Layer 12 of a small transformer language model trained on English Wikipedia (26 layers, counted from 0, width 96).
In attention head 2, each number of a token's query is one row of weights dot the token's vector x. The head spreads its attention over the tokens so far by the softmax of query dot key.

Query weights of the head. A number n stands for n times 0.0053.
q0: 8 -46 -7 -6 -12 -11 44 -21 1 -18 31 -2 -8 -6 1 -42 -36 -23 -39 -14 -26 16 -22 -8 -10 48 -12 -19 -12 -4 38 -4 10 25 16 -17 -7 15 2 27 -15 48 14 -9 -23 8 -19 6 -21 -14 -16 -16 26 19 16 43 -15 -9 16 7 21 29 33 19 3 -17 -2 15 -24 4 -21 8 -10 -8 -18 -35 5 6 22 -3 21 -19 19 -2 21 34 18 12 -4 -12 -10 -6 -14 3 -7 19
q1: 25 -12 -10 46 30 18 13 -7 26 0 18 -8 -18 13 11 -38 19 -13 -7 -10 -5 21 -13 -40 -22 11 40 -38 11 -12 28 11 2 -1 -2 -63 -23 40 25 18 -37 -24 -30 13 -3 10 -19 -16 -33 -35 -1 26 4 -29 -21 27 -69 10 -1 25 41 -29 -24 -23 -9 -5 -43 -25 24 -37 -51 41 -15 -8 -10 25 -21 -32 -9 0 29 50 1 30 18 -57 -7 -14 4 -26 14 -20 50 29 37 6
q2: -23 -7 -2 -13 -12 -13 -25 5 15 17 -9 -5 -26 -56 30 11 -33 -47 -28 11 -7 1 -3 5 25 -20 19 -3 3 11 -15 1 29 -2 -19 -39 20 -5 12 -31 32 38 -12 5 -6 -17 2 15 -29 2 0 -25 34 -3 -13 19 19 15 7 30 -19 -13 3 17 18 -29 16 -15 11 17 -7 -7 -26 16 -16 14 39 -26 54 49 37 -16 9 8 -24 -35 -6 -10 -18 15 4 -6 -10 -21 -36 48
q3: 13 -3 24 -1 14 17 -45 -32 -11 -5 7 21 -28 -32 -2 -29 25 24 15 15 -4 30 -12 3 -7 -5 14 16 -21 -2 -1 28 14 -11 15 41 15 -21 -12 -4 14 21 13 -34 -26 9 28 39 -28 9 3 9 5 0 16 1 -7 10 7 -31 -20 9 -13 33 -1 0 -16 21 9 0 -5 -9 13 -21 -34 1 -14 -14 -8 -7 -14 16 -11 -8 2 -23 12 4 1 29 2 19 -13 -17 8 -7
q4: -21 -1 -5 -16 17 10 10 30 -8 -8 -27 -21 -15 6 -9 -27 -14 14 3 12 -44 9 -13 7 -30 -20 31 7 -27 7 -3 -36 -19 -34 -1 0 -1 21 11 1 -8 -23 12 18 -5 -12 9 -4 5 39 -13 1 -29 12 -17 6 -10 43 -18 -36 -4 34 -52 -12 41 -30 -11 -10 -57 2 -20 -11 19 16 -9 -11 27 8 22 -19 -4 -16 27 -26 -19 -9 11 21 20 -13 -7 24 -7 -18 -6 -13
q5: 20 37 -7 17 -4 -57 20 -6 2 0 -19 -19 52 35 -10 -2 9 -3 26 -1 -5 1 2 18 -15 -44 37 -16 -24 -12 -13 1 -25 -1 -15 22 4 13 6 -44 -5 0 2 12 -21 32 -6 9 19 -2 17 53 -24 -28 17 -9 -14 9 22 26 8 -7 -10 17 -10 30 -20 -15 -4 -16 -1 -1 12 -9 -40 19 -10 -29 -24 -14 18 -23 -22 5 -17 3 1 -21 11 -5 -14 3 45 21 -28 -8
q6: -19 38 21 52 16 17 -1 28 12 -21 12 -50 12 7 -25 -18 17 -32 17 -7 31 3 18 -4 -5 54 19 -33 3 26 -13 0 -3 51 26 28 8 -25 -14 -13 20 14 -4 15 -24 17 8 27 -14 4 -34 -8 -7 4 3 -4 8 4 -13 -17 47 26 16 -6 5 -15 19 6 13 -33 21 9 19 -25 7 2 12 33 -43 2 0 23 -18 6 25 28 56 -1 -25 27 -21 -11 -1 -11 -13 18
q7: 9 22 -1 -40 -12 1 27 -30 15 25 -17 -4 -35 -2 -26 -7 21 65 10 7 -8 1 -17 34 3 -12 8 -11 25 4 -20 1 -37 20 8 33 20 -37 14 62 -6 -7 -4 26 -10 41 -36 22 15 -13 12 -21 -9 -28 -3 -9 -9 -27 19 -20 -1 17 35 27 14 -15 -10 -29 -9 6 -6 -6 36 -5 -18 -35 -23 -5 23 -5 -35 10 -12 -2 8 44 1 15 -33 -4 6 4 -10 21 -21 8
q8: -20 1 21 -70 2 43 -13 29 -2 10 -13 -39 -40 18 -31 -37 13 9 36 -9 -23 -1 0 43 -2 34 -70 35 -17 15 0 9 -48 9 -20 -3 10 18 -31 -19 -6 -13 59 16 -49 -21 37 0 -7 12 23 2 -14 17 6 2 -19 53 -27 -7 -40 0 43 41 -27 14 10 -36 15 -2 -30 -24 16 -45 0 7 -13 -11 -20 -31 -12 23 29 -22 50 -2 44 30 -22 -2 -18 24 -6 13 26 -14
q9: 46 -17 12 8 -15 12 43 9 23 -19 17 -7 -48 30 14 -43 -19 25 -25 11 34 -33 24 -13 8 -29 -3 9 47 16 -23 -7 -30 -8 33 -20 -33 51 -18 -5 -50 -37 22 51 -22 -3 -2 11 27 -9 -35 40 17 -36 -23 24 -19 1 -46 -21 -3 -19 -46 -5 6 25 33 26 34 16 -4 38 14 -44 5 -3 16 24 2 14 -12 19 23 -2 -8 -9 2 5 13 18 -21 13 37 33 6 -12
q10: -36 17 -27 -12 -53 7 29 24 -12 30 16 30 -17 -25 2 14 23 -6 21 -3 31 -26 -46 32 23 -13 -42 -15 18 -32 -1 -16 2 19 -1 25 3 11 50 -6 20 19 -2 43 -12 8 20 32 -20 -1 9 -65 11 20 -33 4 13 -9 15 -23 2 8 -63 5 -4 18 21 -11 -15 -4 -25 20 36 -26 -3 9 32 -14 6 10 -53 -26 -6 -13 5 28 -16 45 -40 0 4 30 -7 26 -19 -19
q11: 13 -21 -10 -67 -37 16 -10 28 16 18 29 -1 -26 27 19 -22 -1 -54 1 -15 22 40 -18 -25 13 30 -59 -27 -44 31 30 24 13 -4 -25 -17 -34 -39 -26 25 49 -20 -18 -7 -35 50 -9 30 -2 -36 -25 -29 3 8 -4 39 7 -7 13 4 5 -11 3 -13 46 -18 21 -16 1 34 19 6 -24 -29 23 -26 15 -17 -10 -1 10 -6 -30 -1 -23 -52 -40 -5 -4 5 -11 -33 20 -68 4 -27
q12: -6 -14 -4 12 -27 37 7 13 3 3 -17 -58 -13 -9 9 -18 3 2 3 -39 24 8 18 4 23 -9 10 -56 23 -4 -5 10 -15 -50 -12 -18 12 -40 1 19 21 -4 19 16 -23 -24 -5 -45 7 -8 1 9 11 7 1 -5 31 23 40 42 15 -13 38 38 -34 -41 11 -4 -27 -9 0 32 -24 -24 -3 -20 7 25 18 1 -30 4 -21 -15 32 0 5 -29 24 -23 -2 -38 31 21 -11 -34
q13: -13 0 3 14 15 -1 -26 -23 25 -7 -4 17 -34 -15 -13 -50 13 -23 8 30 -34 -20 -24 23 20 27 -5 3 -24 4 -22 32 0 -3 4 10 19 6 18 25 -30 -33 4 14 -11 -19 -60 1 -7 45 -8 -16 -24 15 -23 20 -7 12 -36 31 -22 1 19 -18 -19 -30 6 16 17 -27 11 30 12 -9 -47 -1 16 -47 52 10 19 29 28 -7 -4 -16 -8 -27 -17 -10 4 35 -19 -9 0 -31
q14: -61 15 27 -20 -14 -7 -14 -13 -11 33 8 -22 -47 -9 -42 -24 15 -39 15 -5 -7 -5 -8 10 -53 -21 -5 10 2 1 -9 33 -2 -3 15 37 22 -9 2 12 -8 15 21 25 24 26 4 -28 -18 0 -13 -1 40 -34 20 -1 -19 -34 17 -53 -19 16 -18 35 5 6 -22 -3 10 -18 17 -40 11 -58 11 -47 -25 -38 -17 -21 37 -5 7 -8 -1 4 -10 -13 -13 0 22 -5 -42 -33 48 -24
q15: 15 12 28 1 28 25 27 -13 22 -14 -21 23 -50 41 10 44 9 25 -6 -3 24 51 23 7 27 23 58 -23 5 -7 19 7 8 4 -20 -8 3 10 -30 -14 -1 -6 1 17 14 -28 -21 -2 15 -17 24 23 33 -1 -1 -10 -37 -27 8 59 33 -45 -19 15 -7 15 -10 3 7 12 -2 12 8 10 -29 33 -9 -2 14 -15 -6 -41 12 13 -19 0 -1 4 11 -15 -23 -29 0 -18 16 22
q16: -24 3 -5 -30 -28 -7 -44 58 18 72 -10 -57 -11 13 4 20 25 -43 19 -35 60 10 0 18 -19 -32 14 22 -15 -4 -30 -11 0 29 -28 13 29 -41 19 13 70 14 11 83 13 -1 7 29 -7 -9 -19 -70 57 34 -16 -27 23 52 -13 -12 -22 -37 8 13 -11 -1 -12 -54 4 -13 22 -6 -9 -27 -28 4 33 -3 28 -28 -33 13 -31 -12 12 -30 6 26 -11 47 25 -13 -61 8 -18 21
q17: 11 18 38 26 36 6 -30 36 22 24 34 -39 10 27 -30 8 -4 17 -8 23 -31 -6 10 -29 -9 24 31 17 6 1 -10 12 8 2 25 33 8 -3 12 5 14 5 -9 58 19 -10 57 42 6 10 -1 15 -9 -29 -22 -3 5 16 10 27 -15 -44 -1 -18 -23 -16 -28 -25 -2 -57 -26 -30 -5 -7 7 29 -4 8 -41 -43 -36 -4 -26 33 -34 -34 -45 -5 -1 5 -8 -14 -3 -11 16 25
q18: 17 7 -6 15 -4 15 -11 -16 -28 13 2 10 38 44 18 -5 -12 0 -15 -15 13 7 4 35 12 -5 4 -3 8 -16 -6 -12 0 -13 -21 -37 -29 36 5 15 -26 11 -10 6 54 -12 -11 -30 0 -32 11 -5 3 16 20 -9 8 5 -38 9 -3 -19 -12 20 -14 23 -3 -16 -10 8 31 6 0 32 23 6 -3 3 -10 -15 26 14 21 26 12 13 10 -34 29 27 -6 -25 20 15 -8 5
q19: -69 19 -7 -43 -25 8 3 14 14 -35 -1 -16 9 -51 10 1 -4 -59 1 -6 -21 20 -13 18 1 16 -17 -9 2 34 -6 17 -6 -21 3 25 11 -37 11 16 2 24 22 21 7 -18 -10 -17 -25 1 -30 -22 38 33 -4 16 39 2 -12 -14 17 9 -26 5 10 1 28 -35 -15 14 31 1 -7 18 -7 -19 -15 -15 27 14 10 23 17 -6 -5 -11 42 22 -36 34 5 -10 -36 -25 -51 4
q20: -19 20 21 11 -83 -11 -23 6 10 24 25 10 8 -40 34 -42 5 -49 -21 -42 9 -13 -22 19 6 1 -62 -1 -7 -5 9 23 13 39 -20 26 0 -11 4 14 -30 -9 -20 36 -14 13 4 17 7 -3 6 -34 -55 21 6 -1 28 -21 -25 -28 2 13 23 -18 21 13 -20 41 46 -14 0 19 -8 -30 34 -16 10 -13 34 17 8 9 -22 0 36 7 17 26 -15 -6 -17 31 12 11 8 10
q21: -2 -18 5 8 22 -4 -15 -16 3 8 1 37 2 8 0 -48 4 -7 -35 11 -22 10 41 -49 -5 -31 25 -22 3 -14 -13 -4 -12 4 23 -44 4 47 -20 -42 10 -9 29 -12 20 -17 10 -2 5 2 -38 33 5 -3 -32 -15 -5 20 1 -26 -9 22 -10 -41 24 17 -3 -31 30 -34 -10 -2 -5 29 -30 3 -17 -11 -7 -6 -19 -10 -9 3 -28 -1 21 14 -15 18 -26 29 2 -26 35 -11
q22: 13 48 12 -31 0 14 -17 -5 14 12 5 -28 16 -13 12 -21 29 14 34 -25 -10 -17 -2 -11 5 -4 -27 -10 24 16 -7 -27 -14 0 4 20 1 -11 -10 -16 7 30 38 17 -23 -10 -14 20 -4 18 3 51 -21 -14 -33 30 -22 58 24 9 -46 -4 -6 19 -26 10 -21 -61 -17 -22 -3 -26 8 -22 -10 -16 -8 -42 -14 -19 -22 -23 -6 -16 -3 29 12 0 0 -23 1 10 -2 -40 30 -15
q23: -12 20 -5 1 12 -12 23 -33 -22 13 4 48 -26 -1 51 33 13 -20 41 12 18 19 -20 37 3 57 1 5 -34 -6 -1 11 9 -22 22 -24 30 -13 9 4 23 -1 -3 -23 10 -11 2 -15 -5 -2 31 -28 54 15 18 0 -24 10 28 41 -5 -10 65 -22 4 -4 10 -18 -5 -15 -22 5 -10 21 25 10 -10 7 16 23 2 -13 -8 -5 -13 -46 23 29 2 8 11 -18 -63 56 14 25
q24: 2 16 -23 -9 -34 0 34 -14 40 -10 33 -7 29 -25 0 10 12 14 0 -12 -46 9 13 -23 -11 5 -35 19 25 29 25 -14 -11 15 -6 3 24 -35 -40 50 0 32 21 -12 -21 12 14 32 -10 25 25 -20 -35 -11 -3 17 -13 -32 -17 13 22 19 16 -13 -42 10 -13 10 23 6 13 -16 -1 15 -40 -23 17 33 7 -35 -5 53 -5 11 18 16 -8 16 -15 -4 -39 38 22 17 21 -6
q25: 11 -17 24 17 -9 17 12 -8 -32 10 43 23 -1 -7 52 -2 13 2 -18 3 -32 -2 -25 -38 -11 1 -5 -31 10 27 -7 -9 -24 18 -6 -28 14 -4 0 26 -21 9 -12 28 -13 12 -2 -33 47 23 -10 12 21 2 -36 27 8 -1 4 23 17 -23 -28 -45 -18 -3 59 -16 17 5 -4 -21 16 22 34 -6 7 2 7 -15 -22 11 6 4 20 -2 5 -1 3 10 -15 12 23 14 -4 -19
q26: -32 -11 11 13 16 16 33 -16 -25 -11 -37 -12 -24 13 -50 28 -8 1 -8 -12 -4 27 17 -10 36 16 26 -14 -15 13 -19 -36 10 -38 -32 -14 -1 41 39 9 30 -17 -25 -23 -36 -14 12 -25 65 -1 -27 14 17 27 35 20 -34 21 4 -21 2 -2 22 -8 -57 -19 -4 -44 -34 48 8 -20 46 -8 2 -14 14 15 -9 -15 0 -6 -21 1 33 10 -13 -43 1 -7 -3 14 -14 -23 12 -21
q27: 6 -30 -3 -12 3 24 26 5 16 57 16 8 -38 24 51 15 -10 -9 22 -5 2 -1 1 22 -50 -6 -3 1 2 -25 -43 -6 39 -11 -6 29 -28 -7 -16 26 -15 -47 -26 25 -34 29 -28 -19 -23 -12 -32 20 -5 23 -21 28 21 38 -9 13 -7 -14 24 6 49 -20 8 3 36 21 72 -5 -47 -30 12 -7 -14 -20 21 21 14 -5 -41 -1 32 -14 -4 23 -3 -36 12 15 35 -47 18 -19
q28: 19 13 14 -19 -22 24 8 -38 -20 8 12 -12 -5 26 -8 -14 -38 -2 21 -11 0 44 3 -47 -44 38 29 15 -31 -28 28 -80 77 -26 -17 -14 20 -15 27 26 11 -33 -38 18 49 -13 -36 -29 -42 30 15 -20 30 -20 2 -4 16 -28 43 12 8 -15 23 -13 -44 7 -16 40 10 15 -7 -26 -20 -16 24 -8 -2 14 2 12 -1 65 -1 -32 -29 28 1 -7 13 4 -32 -6 -8 -29 13 -2
q29: 19 -13 10 6 -14 13 -18 -40 -76 -17 26 -53 15 22 22 -2 20 -3 -31 17 20 6 -46 34 25 -13 7 4 -26 8 -12 -46 -19 -5 29 14 37 -26 -22 17 14 -12 4 -9 -15 -18 -33 18 -1 -39 -7 15 1 1 -49 -2 -20 -18 3 8 19 35 -17 -11 25 1 28 -4 -17 2 8 -43 31 34 4 44 6 12 7 41 -20 18 3 -5 21 -12 22 -24 47 -48 -24 27 -1 -12 14 10
q30: -20 35 22 17 -13 41 -35 1 23 6 -17 -45 -3 -8 -29 -52 1 12 -15 -4 53 -14 23 -20 -28 34 -38 3 32 41 0 10 -1 -8 -2 7 -38 45 27 -25 -3 -29 -15 7 6 9 44 22 22 11 15 4 -11 -41 -35 51 5 -62 -39 -17 -19 64 -2 2 10 0 1 32 2 -24 -35 -22 19 -29 17 11 32 -3 71 25 -29 -20 35 -45 25 -1 -9 15 -1 -24 19 12 14 -40 25 2
q31: -8 11 33 -8 -28 -46 -18 14 41 -2 30 -56 6 18 8 -16 7 44 -5 19 45 27 -25 1 62 -34 14 -9 -26 17 -17 -42 -15 18 -29 37 -21 10 -7 -47 12 -20 18 40 -1 -32 -29 0 19 38 -14 -20 94 16 51 -46 27 -15 1 -2 -14 -15 26 -12 -38 -31 18 1 24 -44 -7 -19 -18 -18 41 0 -15 -26 21 -6 -7 -28 13 -11 -10 -6 20 -26 13 -23 -14 -5 -33 30 -9 -11

Each question shows a short text with each token's key, already scaled and adjusted for position as the last token sees it. A number n stands for n times 0.017.

Then comes the last token's vector x. A number n stands for n times 0.039.

0 "a": 17 -9 18 -35 -6 31 -28 -3 -42 35 17 12 -14 38 -9 -13 -6 -8 -8 17 8 12 27 15 28 -57 34 -6 -14 -9 7 -1
1 " St": 28 0 38 -58 -15 37 -21 -24 -50 23 32 2 1 19 -9 -21 3 -9 28 6 -19 -7 22 14 36 -73 23 10 5 -11 13 25
2 "ate": 12 -4 27 -36 -36 39 -22 -11 -32 27 15 20 1 23 -14 -18 5 -7 -8 -7 15 14 12 9 4 -55 17 -7 11 -1 5 -12
3 " S": -12 -6 14 -42 -20 35 -22 -22 -44 34 37 9 -1 17 -10 -19 17 7 40 -11 -16 6 16 13 13 -70 15 7 6 -10 15 21
4 "en": -25 22 -1 -31 -28 31 -23 -16 -45 25 25 -13 0 19 -14 -9 1 -26 31 -22 -7 20 21 7 22 -87 25 8 31 4 22 2
5 "ate": -8 14 17 -29 -32 36 -24 -12 -43 25 26 21 -4 25 -14 -24 -12 -10 17 -26 5 22 5 9 18 -57 27 -6 7 -7 7 -5
6 "===": 5 13 -7 -22 -28 31 -16 -30 -45 34 24 6 -10 12 6 -29 -11 10 23 6 -23 11 23 11 27 -53 14 -11 15 2 10 13
x: 11 -14 29 -8 -3 -16 25 -61 -11 26 -13 -11 -15 -14 -32 2 -23 1 -29 -11 16 -65 -44 22 16 -16 -16 -17 4 29 -17 -21 -7 6 13 36 -12 19 -11 18 -69 10 -16 26 27 11 6 27 -4 -10 -20 87 -23 19 10 -23 -11 -31 11 20 -12 -18 -15 -28 35 32 -1 -79 20 -27 35 22 -4 -20 -40 -26 -11 48 -6 15 -33 12 -13 0 0 5 -12 -30 26 -18 6 11 -3 16 5 24
Which token does the last token look at most, and with what share of its attention? 4 "en", with about 30%

0 "\n": 16 -12 38 -32 -19 43 -22 -32 -40 40 27 13 -4 30 -4 -39 -13 0 -7 22 2 7 29 7 31 -64 32 -1 7 -5 16 15
1 "-": 14 -13 41 -31 -17 24 -25 -2 -39 32 16 6 5 37 -6 -22 2 -10 21 10 -17 11 27 26 13 -57 25 19 3 -8 20 18
2 " G": 9 3 45 -50 -27 41 -36 -23 -49 29 24 7 4 20 3 -28 9 4 12 1 -16 3 26 0 31 -69 14 -2 -1 -1 12 5
3 "e": -9 -4 28 -29 -37 42 -21 -2 -32 21 4 2 1 15 -25 -16 12 -6 15 -5 -19 4 14 19 25 -54 31 10 10 10 2 4
4 "or": -27 8 -1 -21 -20 36 -9 -17 -23 30 26 1 -7 17 16 6 -15 -9 20 -7 5 -4 22 5 15 -78 35 -1 4 -6 22 -9
5 "ge": -10 21 4 -14 -10 18 -11 -13 -13 10 -1 8 -22 10 0 -16 -2 4 11 -22 -3 11 -6 15 8 -41 19 -15 -4 -11 11 12
6 " F": 11 -4 -4 -34 -4 43 -33 -20 -44 38 32 3 11 23 -9 -26 -11 -2 34 -28 -26 16 5 5 16 -70 20 -1 -1 -14 17 7
x: 5 -17 -21 -15 -8 10 -12 -46 13 38 -3 -8 -60 4 -7 45 -46 -23 -35 -5 26 6 -18 -9 26 -4 -4 -19 45 50 3 2 -3 -8 36 4 1 9 -5 14 -3 13 -14 20 45 -16 -6 2 22 0 -14 88 14 -33 -32 -58 46 28 24 -3 32 -49 -49 27 16 18 -5 -21 -4 28 24 16 -21 -15 34 4 -5 14 -13 -3 -8 15 32 6 -45 25 16 -9 31 14 1 -16 11 -1 0 43
Which two tokens does the last token look at most, in order? 2 " G", 3 "e"

0 "ate": 17 -11 9 -45 -19 37 -24 -14 -42 28 18 16 -14 27 -17 -23 -18 -4 -8 -2 17 9 18 17 19 -67 17 -5 2 6 19 5
1 "===": 14 -10 24 -8 -37 34 -14 -30 -43 30 26 7 -9 17 7 -27 3 -14 11 17 -6 -2 23 18 27 -50 11 -6 11 0 7 13
2 "\n": 4 -2 33 -40 -24 41 -20 -30 -37 44 28 9 -1 35 -9 -39 24 -13 14 8 -7 15 28 14 28 -68 27 -1 14 0 11 17
3 "-": -11 4 19 -30 -10 24 -24 -5 -41 34 18 10 1 42 -11 -18 14 -15 38 -9 -16 13 25 32 18 -56 28 19 6 -5 17 23
4 " J": -8 -1 22 -33 -22 45 -22 -13 -52 28 16 2 -8 35 -4 -21 19 8 45 -12 -25 9 20 6 25 -71 35 10 -2 0 14 19
5 "o": 4 35 4 -23 -20 52 -16 -7 -17 25 20 -2 -4 15 -2 -14 -19 -16 21 -18 -16 20 7 10 15 -66 25 10 -6 -12 12 -5
6 "h": 28 15 -3 -10 -6 13 -27 0 -11 22 7 27 -2 16 -14 8 0 -6 20 -23 -20 1 17 14 13 -58 40 -10 3 -5 4 10
x: 7 24 -16 -17 2 21 48 -20 -1 16 -45 2 3 47 -21 12 -7 -25 -79 -1 -8 5 2 -16 35 -40 -19 -16 2 12 25 -8 -27 21 31 -32 -19 24 -29 -5 -9 8 27 0 11 -9 -27 23 27 -15 -2 51 -22 -27 -16 24 17 26 3 -16 -13 -17 24 -2 14 62 -27 12 -4 13 4 -21 -30 19 -24 -5 -68 -22 15 -49 21 31 27 8 24 10 -6 -5 74 4 26 -47 -19 5 -10 0
Which two tokens does the last token look at most, in order? 5 "o", 6 "h"

0 "on": 12 -20 9 -43 -1 32 -16 -17 -44 45 17 11 -2 31 -11 -16 -6 -8 5 17 11 10 14 22 34 -75 24 -7 0 -10 18 12
1 " (": 24 -14 37 -42 -35 38 -24 -10 -38 35 22 -2 10 33 -15 -28 -8 -12 25 10 -15 10 10 18 32 -69 28 19 3 -4 17 19
2 "M": 17 -2 37 -46 -32 35 -38 -30 -58 20 26 -1 13 31 -9 -17 10 -2 25 7 -29 1 13 15 28 -70 24 9 0 -10 7 15
3 "in": -5 4 7 -44 -10 27 -28 -17 -21 28 23 19 10 35 -16 -23 14 -11 18 -21 9 14 0 30 -2 -59 28 26 4 -3 13 -1
4 "n": -21 -14 2 -10 -20 14 -30 3 -23 27 31 19 6 18 -30 -14 -4 -3 19 -14 -4 5 6 18 -5 -52 16 9 -6 -9 29 7
5 "es": -9 15 -1 -18 -12 19 -23 -12 -23 14 19 16 -16 28 -13 1 -22 -9 12 -27 3 18 -7 10 16 -55 15 -5 3 -3 28 -10
6 "ot": 9 8 -12 -11 -11 14 3 -7 -42 41 16 6 3 27 -5 -29 -18 2 11 -28 16 10 8 20 23 -58 27 11 -13 -15 15 9
x: -14 -44 -17 -4 45 0 -2 -38 16 -11 -6 16 -9 55 -16 49 -42 -32 -56 -7 1 20 3 -12 17 -37 46 -21 48 1 -19 12 -4 -40 -3 10 -25 9 12 -22 -5 -5 26 -19 10 25 -40 -2 30 18 9 37 -8 -42 -17 -42 -24 -10 28 2 -30 -17 -50 -12 9 60 23 7 18 -16 10 48 10 -45 38 -32 12 10 -3 5 -4 -11 -27 -1 2 -28 -35 5 32 34 4 -22 -12 -6 -30 8
Which token does the last token look at most? 2 "M"

0 "L": 8 11 42 -44 -46 38 -37 -23 -51 22 25 10 12 20 -14 -32 -29 -7 -9 29 -7 -2 6 7 28 -75 32 -1 -10 -14 16 4
1 "ist": 12 -23 29 -22 -35 30 -5 -7 -41 36 30 -2 -13 19 -1 -21 -6 -18 19 12 10 8 9 34 27 -66 28 -4 1 -18 9 -8
2 " of": 6 -17 16 -24 -20 29 -14 -14 -20 47 11 11 0 32 -7 -26 23 -11 17 -11 5 13 13 13 17 -68 34 5 1 -7 -3 22
3 " ex": -29 2 2 -50 -44 49 -20 -21 -46 32 34 4 10 41 -13 -25 28 -20 32 -8 -13 12 11 25 35 -92 16 -1 27 -3 2 14
4 "it": -10 0 17 -33 -11 20 -24 0 -52 33 33 9 -6 35 -19 -25 1 -15 27 -15 -14 5 18 21 37 -56 35 2 13 4 7 0
5 "s": -8 21 7 -16 -13 41 -24 -10 -31 23 7 21 -12 24 -11 -22 -8 -6 26 -6 -4 15 15 0 8 -57 21 0 -1 -5 36 -2
6 " and": 15 8 -11 -23 -18 14 -22 -16 -36 30 12 12 -11 31 -15 -34 -13 5 20 -26 1 14 16 7 12 -57 34 -3 -6 -16 12 15
x: -8 10 -34 13 -1 -13 39 -57 28 -4 -5 3 0 -11 15 46 16 -43 -40 -38 27 -44 -22 0 19 -11 18 -17 31 21 -55 -9 11 -8 41 -13 -48 57 0 4 33 -5 20 32 11 24 -54 6 34 10 -9 63 9 3 -17 -12 4 20 35 -18 5 -21 -41 -3 -6 5 6 32 -6 -27 -23 32 -15 -14 -11 -49 13 18 31 6 17 -1 -2 -15 -7 -8 5 -26 40 40 37 -23 4 -30 -19 -12
Which token does the last token look at most, and with what share of its attention? 0 "L", with about 50%

0 "il": 20 -29 9 -40 -11 24 -26 -15 -28 38 7 7 -13 24 -5 -17 -5 4 6 5 7 7 17 35 20 -67 22 0 11 -1 20 8
1 "i": 9 -10 21 -35 -7 25 -24 3 -39 24 15 3 -12 39 2 -22 3 -12 3 3 -2 14 14 21 18 -53 19 7 6 -9 8 4
2 "en": -7 -4 -9 -35 0 16 -16 -17 -38 22 27 2 -7 16 -13 -3 21 -30 9 -17 15 14 12 17 15 -61 23 -7 15 -2 25 13
3 "n": -25 -5 4 -21 1 14 -17 11 -40 33 24 13 3 23 -16 -20 7 2 12 -15 -7 8 9 23 10 -59 14 -7 -4 -7 15 19
4 "e": -6 17 23 -26 -10 33 -27 -1 -28 14 5 12 -2 20 -15 -10 -5 -15 11 -19 -22 13 7 24 19 -56 30 0 1 -9 22 -1
5 " it": 0 15 0 -47 -27 25 -22 -12 -32 37 26 12 -1 35 -3 -27 -36 -7 9 -20 -18 12 16 26 10 -76 26 -9 11 6 17 0
6 "s": 2 19 -16 -11 -21 28 -9 0 -32 50 18 5 -16 15 -19 -9 -7 -2 14 -21 6 19 0 14 39 -56 30 -2 -3 -4 15 7
x: 21 -4 0 37 -10 -14 30 -47 -14 65 29 9 34 16 -20 4 8 -37 -12 5 15 -15 -17 16 36 -34 8 -28 4 4 -56 -11 -35 18 35 -1 -19 24 -54 -1 -22 39 -5 -10 28 -16 6 0 42 4 -21 6 -25 -24 -5 -35 10 13 32 8 -18 -35 -44 -25 14 55 -39 -3 -21 -14 -37 13 5 -9 49 -50 -43 -9 13 9 -18 -4 26 -17 -28 15 -34 12 37 28 14 3 -37 10 -5 7
Which token does the last token look at most, and with what share of its attention? 3 "n", with about 30%

0 ")": 3 -16 27 -40 -11 46 -19 -8 -53 38 23 15 -7 34 -3 -20 -15 -16 -12 17 4 6 26 22 30 -66 24 -7 -4 0 21 1
1 " (": 21 -10 36 -36 -29 39 -25 -12 -40 31 22 -2 3 38 -9 -32 -5 -14 18 10 -14 11 17 13 28 -65 26 9 -3 -5 21 15
2 "1": 36 18 33 -29 -26 30 -12 -17 -40 25 30 11 11 46 6 -11 -7 -35 30 -3 -19 5 12 24 28 -53 23 6 -1 -7 27 24
3 "7": -2 26 17 -23 -19 21 -15 -16 -24 28 19 24 13 48 -5 -10 36 9 20 -13 -5 1 12 10 22 -55 24 11 -4 -16 33 18
4 "7": -32 13 10 -19 -17 19 -16 -12 -26 26 23 21 11 44 -3 -10 12 19 24 -12 -7 3 13 7 21 -53 27 9 -3 -23 35 20
5 "2": -28 5 6 -18 -18 26 -16 -8 -31 17 24 21 12 48 -11 -17 -24 21 26 -16 -12 10 8 9 24 -51 30 7 -6 -28 28 21
6 "–": 20 13 -32 -32 -10 9 -18 -5 -26 25 7 2 7 19 -18 -15 -21 8 15 -20 -29 16 10 29 33 -51 35 1 -3 -19 22 14
x: 8 -10 -52 -2 22 19 45 -62 29 15 10 26 -27 4 7 9 -7 -12 -82 -2 4 -15 12 35 1 -40 -31 11 2 26 -51 -16 -8 -12 20 -3 -46 35 16 26 5 11 8 5 26 8 -12 0 12 17 -29 29 11 -35 3 -3 19 22 21 -3 2 -26 -46 -11 5 13 -24 9 -1 40 49 52 -23 -15 5 -23 -19 -26 -20 10 3 12 -36 -34 -43 -30 -27 -44 -6 15 23 41 -7 -11 -35 3
Which token does the last token look at most? 1 " ("

0 ":": 17 -20 24 -30 -22 40 -26 -9 -45 31 13 18 -4 39 -14 -20 -9 -8 1 11 -4 9 32 32 29 -61 27 6 0 -6 17 17
1 " the": 8 -9 13 -33 -20 36 -20 9 -38 43 17 10 -7 33 -9 -23 5 -6 2 -10 4 14 19 13 26 -54 21 4 3 -1 11 8
2 " F": 9 1 34 -40 -23 44 -36 -23 -47 28 33 6 12 15 -6 -19 11 5 21 7 -26 2 14 9 19 -64 25 -7 5 -9 6 14
3 "ran": 0 -1 9 -29 -20 30 -26 -1 -24 25 23 10 -8 21 8 -15 10 -21 13 -3 -14 3 13 12 -1 -56 23 -3 26 5 1 -13
4 "c": -12 20 -10 -15 -10 26 -26 -10 -12 11 15 1 -11 29 -4 8 -29 -35 25 -24 16 1 6 22 21 -59 10 15 -15 -22 11 -8
5 "il": -4 26 -1 -19 -20 20 -20 -7 -22 18 3 6 -14 20 -9 -5 -16 -15 5 -17 -2 10 10 20 19 -53 24 -4 16 -1 15 7
6 "i": 8 9 -3 -16 -2 17 -22 5 -35 16 6 3 -9 37 -4 -11 -8 7 15 -18 -6 16 2 25 13 -45 19 9 8 -10 4 4
x: -11 -31 -50 5 64 -10 27 -51 -15 11 15 -21 -14 24 -29 -25 -22 -35 -57 3 20 16 40 -3 38 -29 -1 -30 28 15 -22 35 -8 -23 7 -25 2 62 -41 31 -12 2 -2 -28 -29 13 -7 -12 39 15 3 59 20 -25 0 -7 30 40 20 -6 4 -29 -7 -16 -6 26 -6 5 37 21 -13 12 3 -10 -8 7 6 6 -16 0 -1 27 -27 25 -44 -4 -20 -34 23 -14 19 2 25 41 -57 -1
Which token does the last token look at most, and with what share of its attention? 2 " F", with about 40%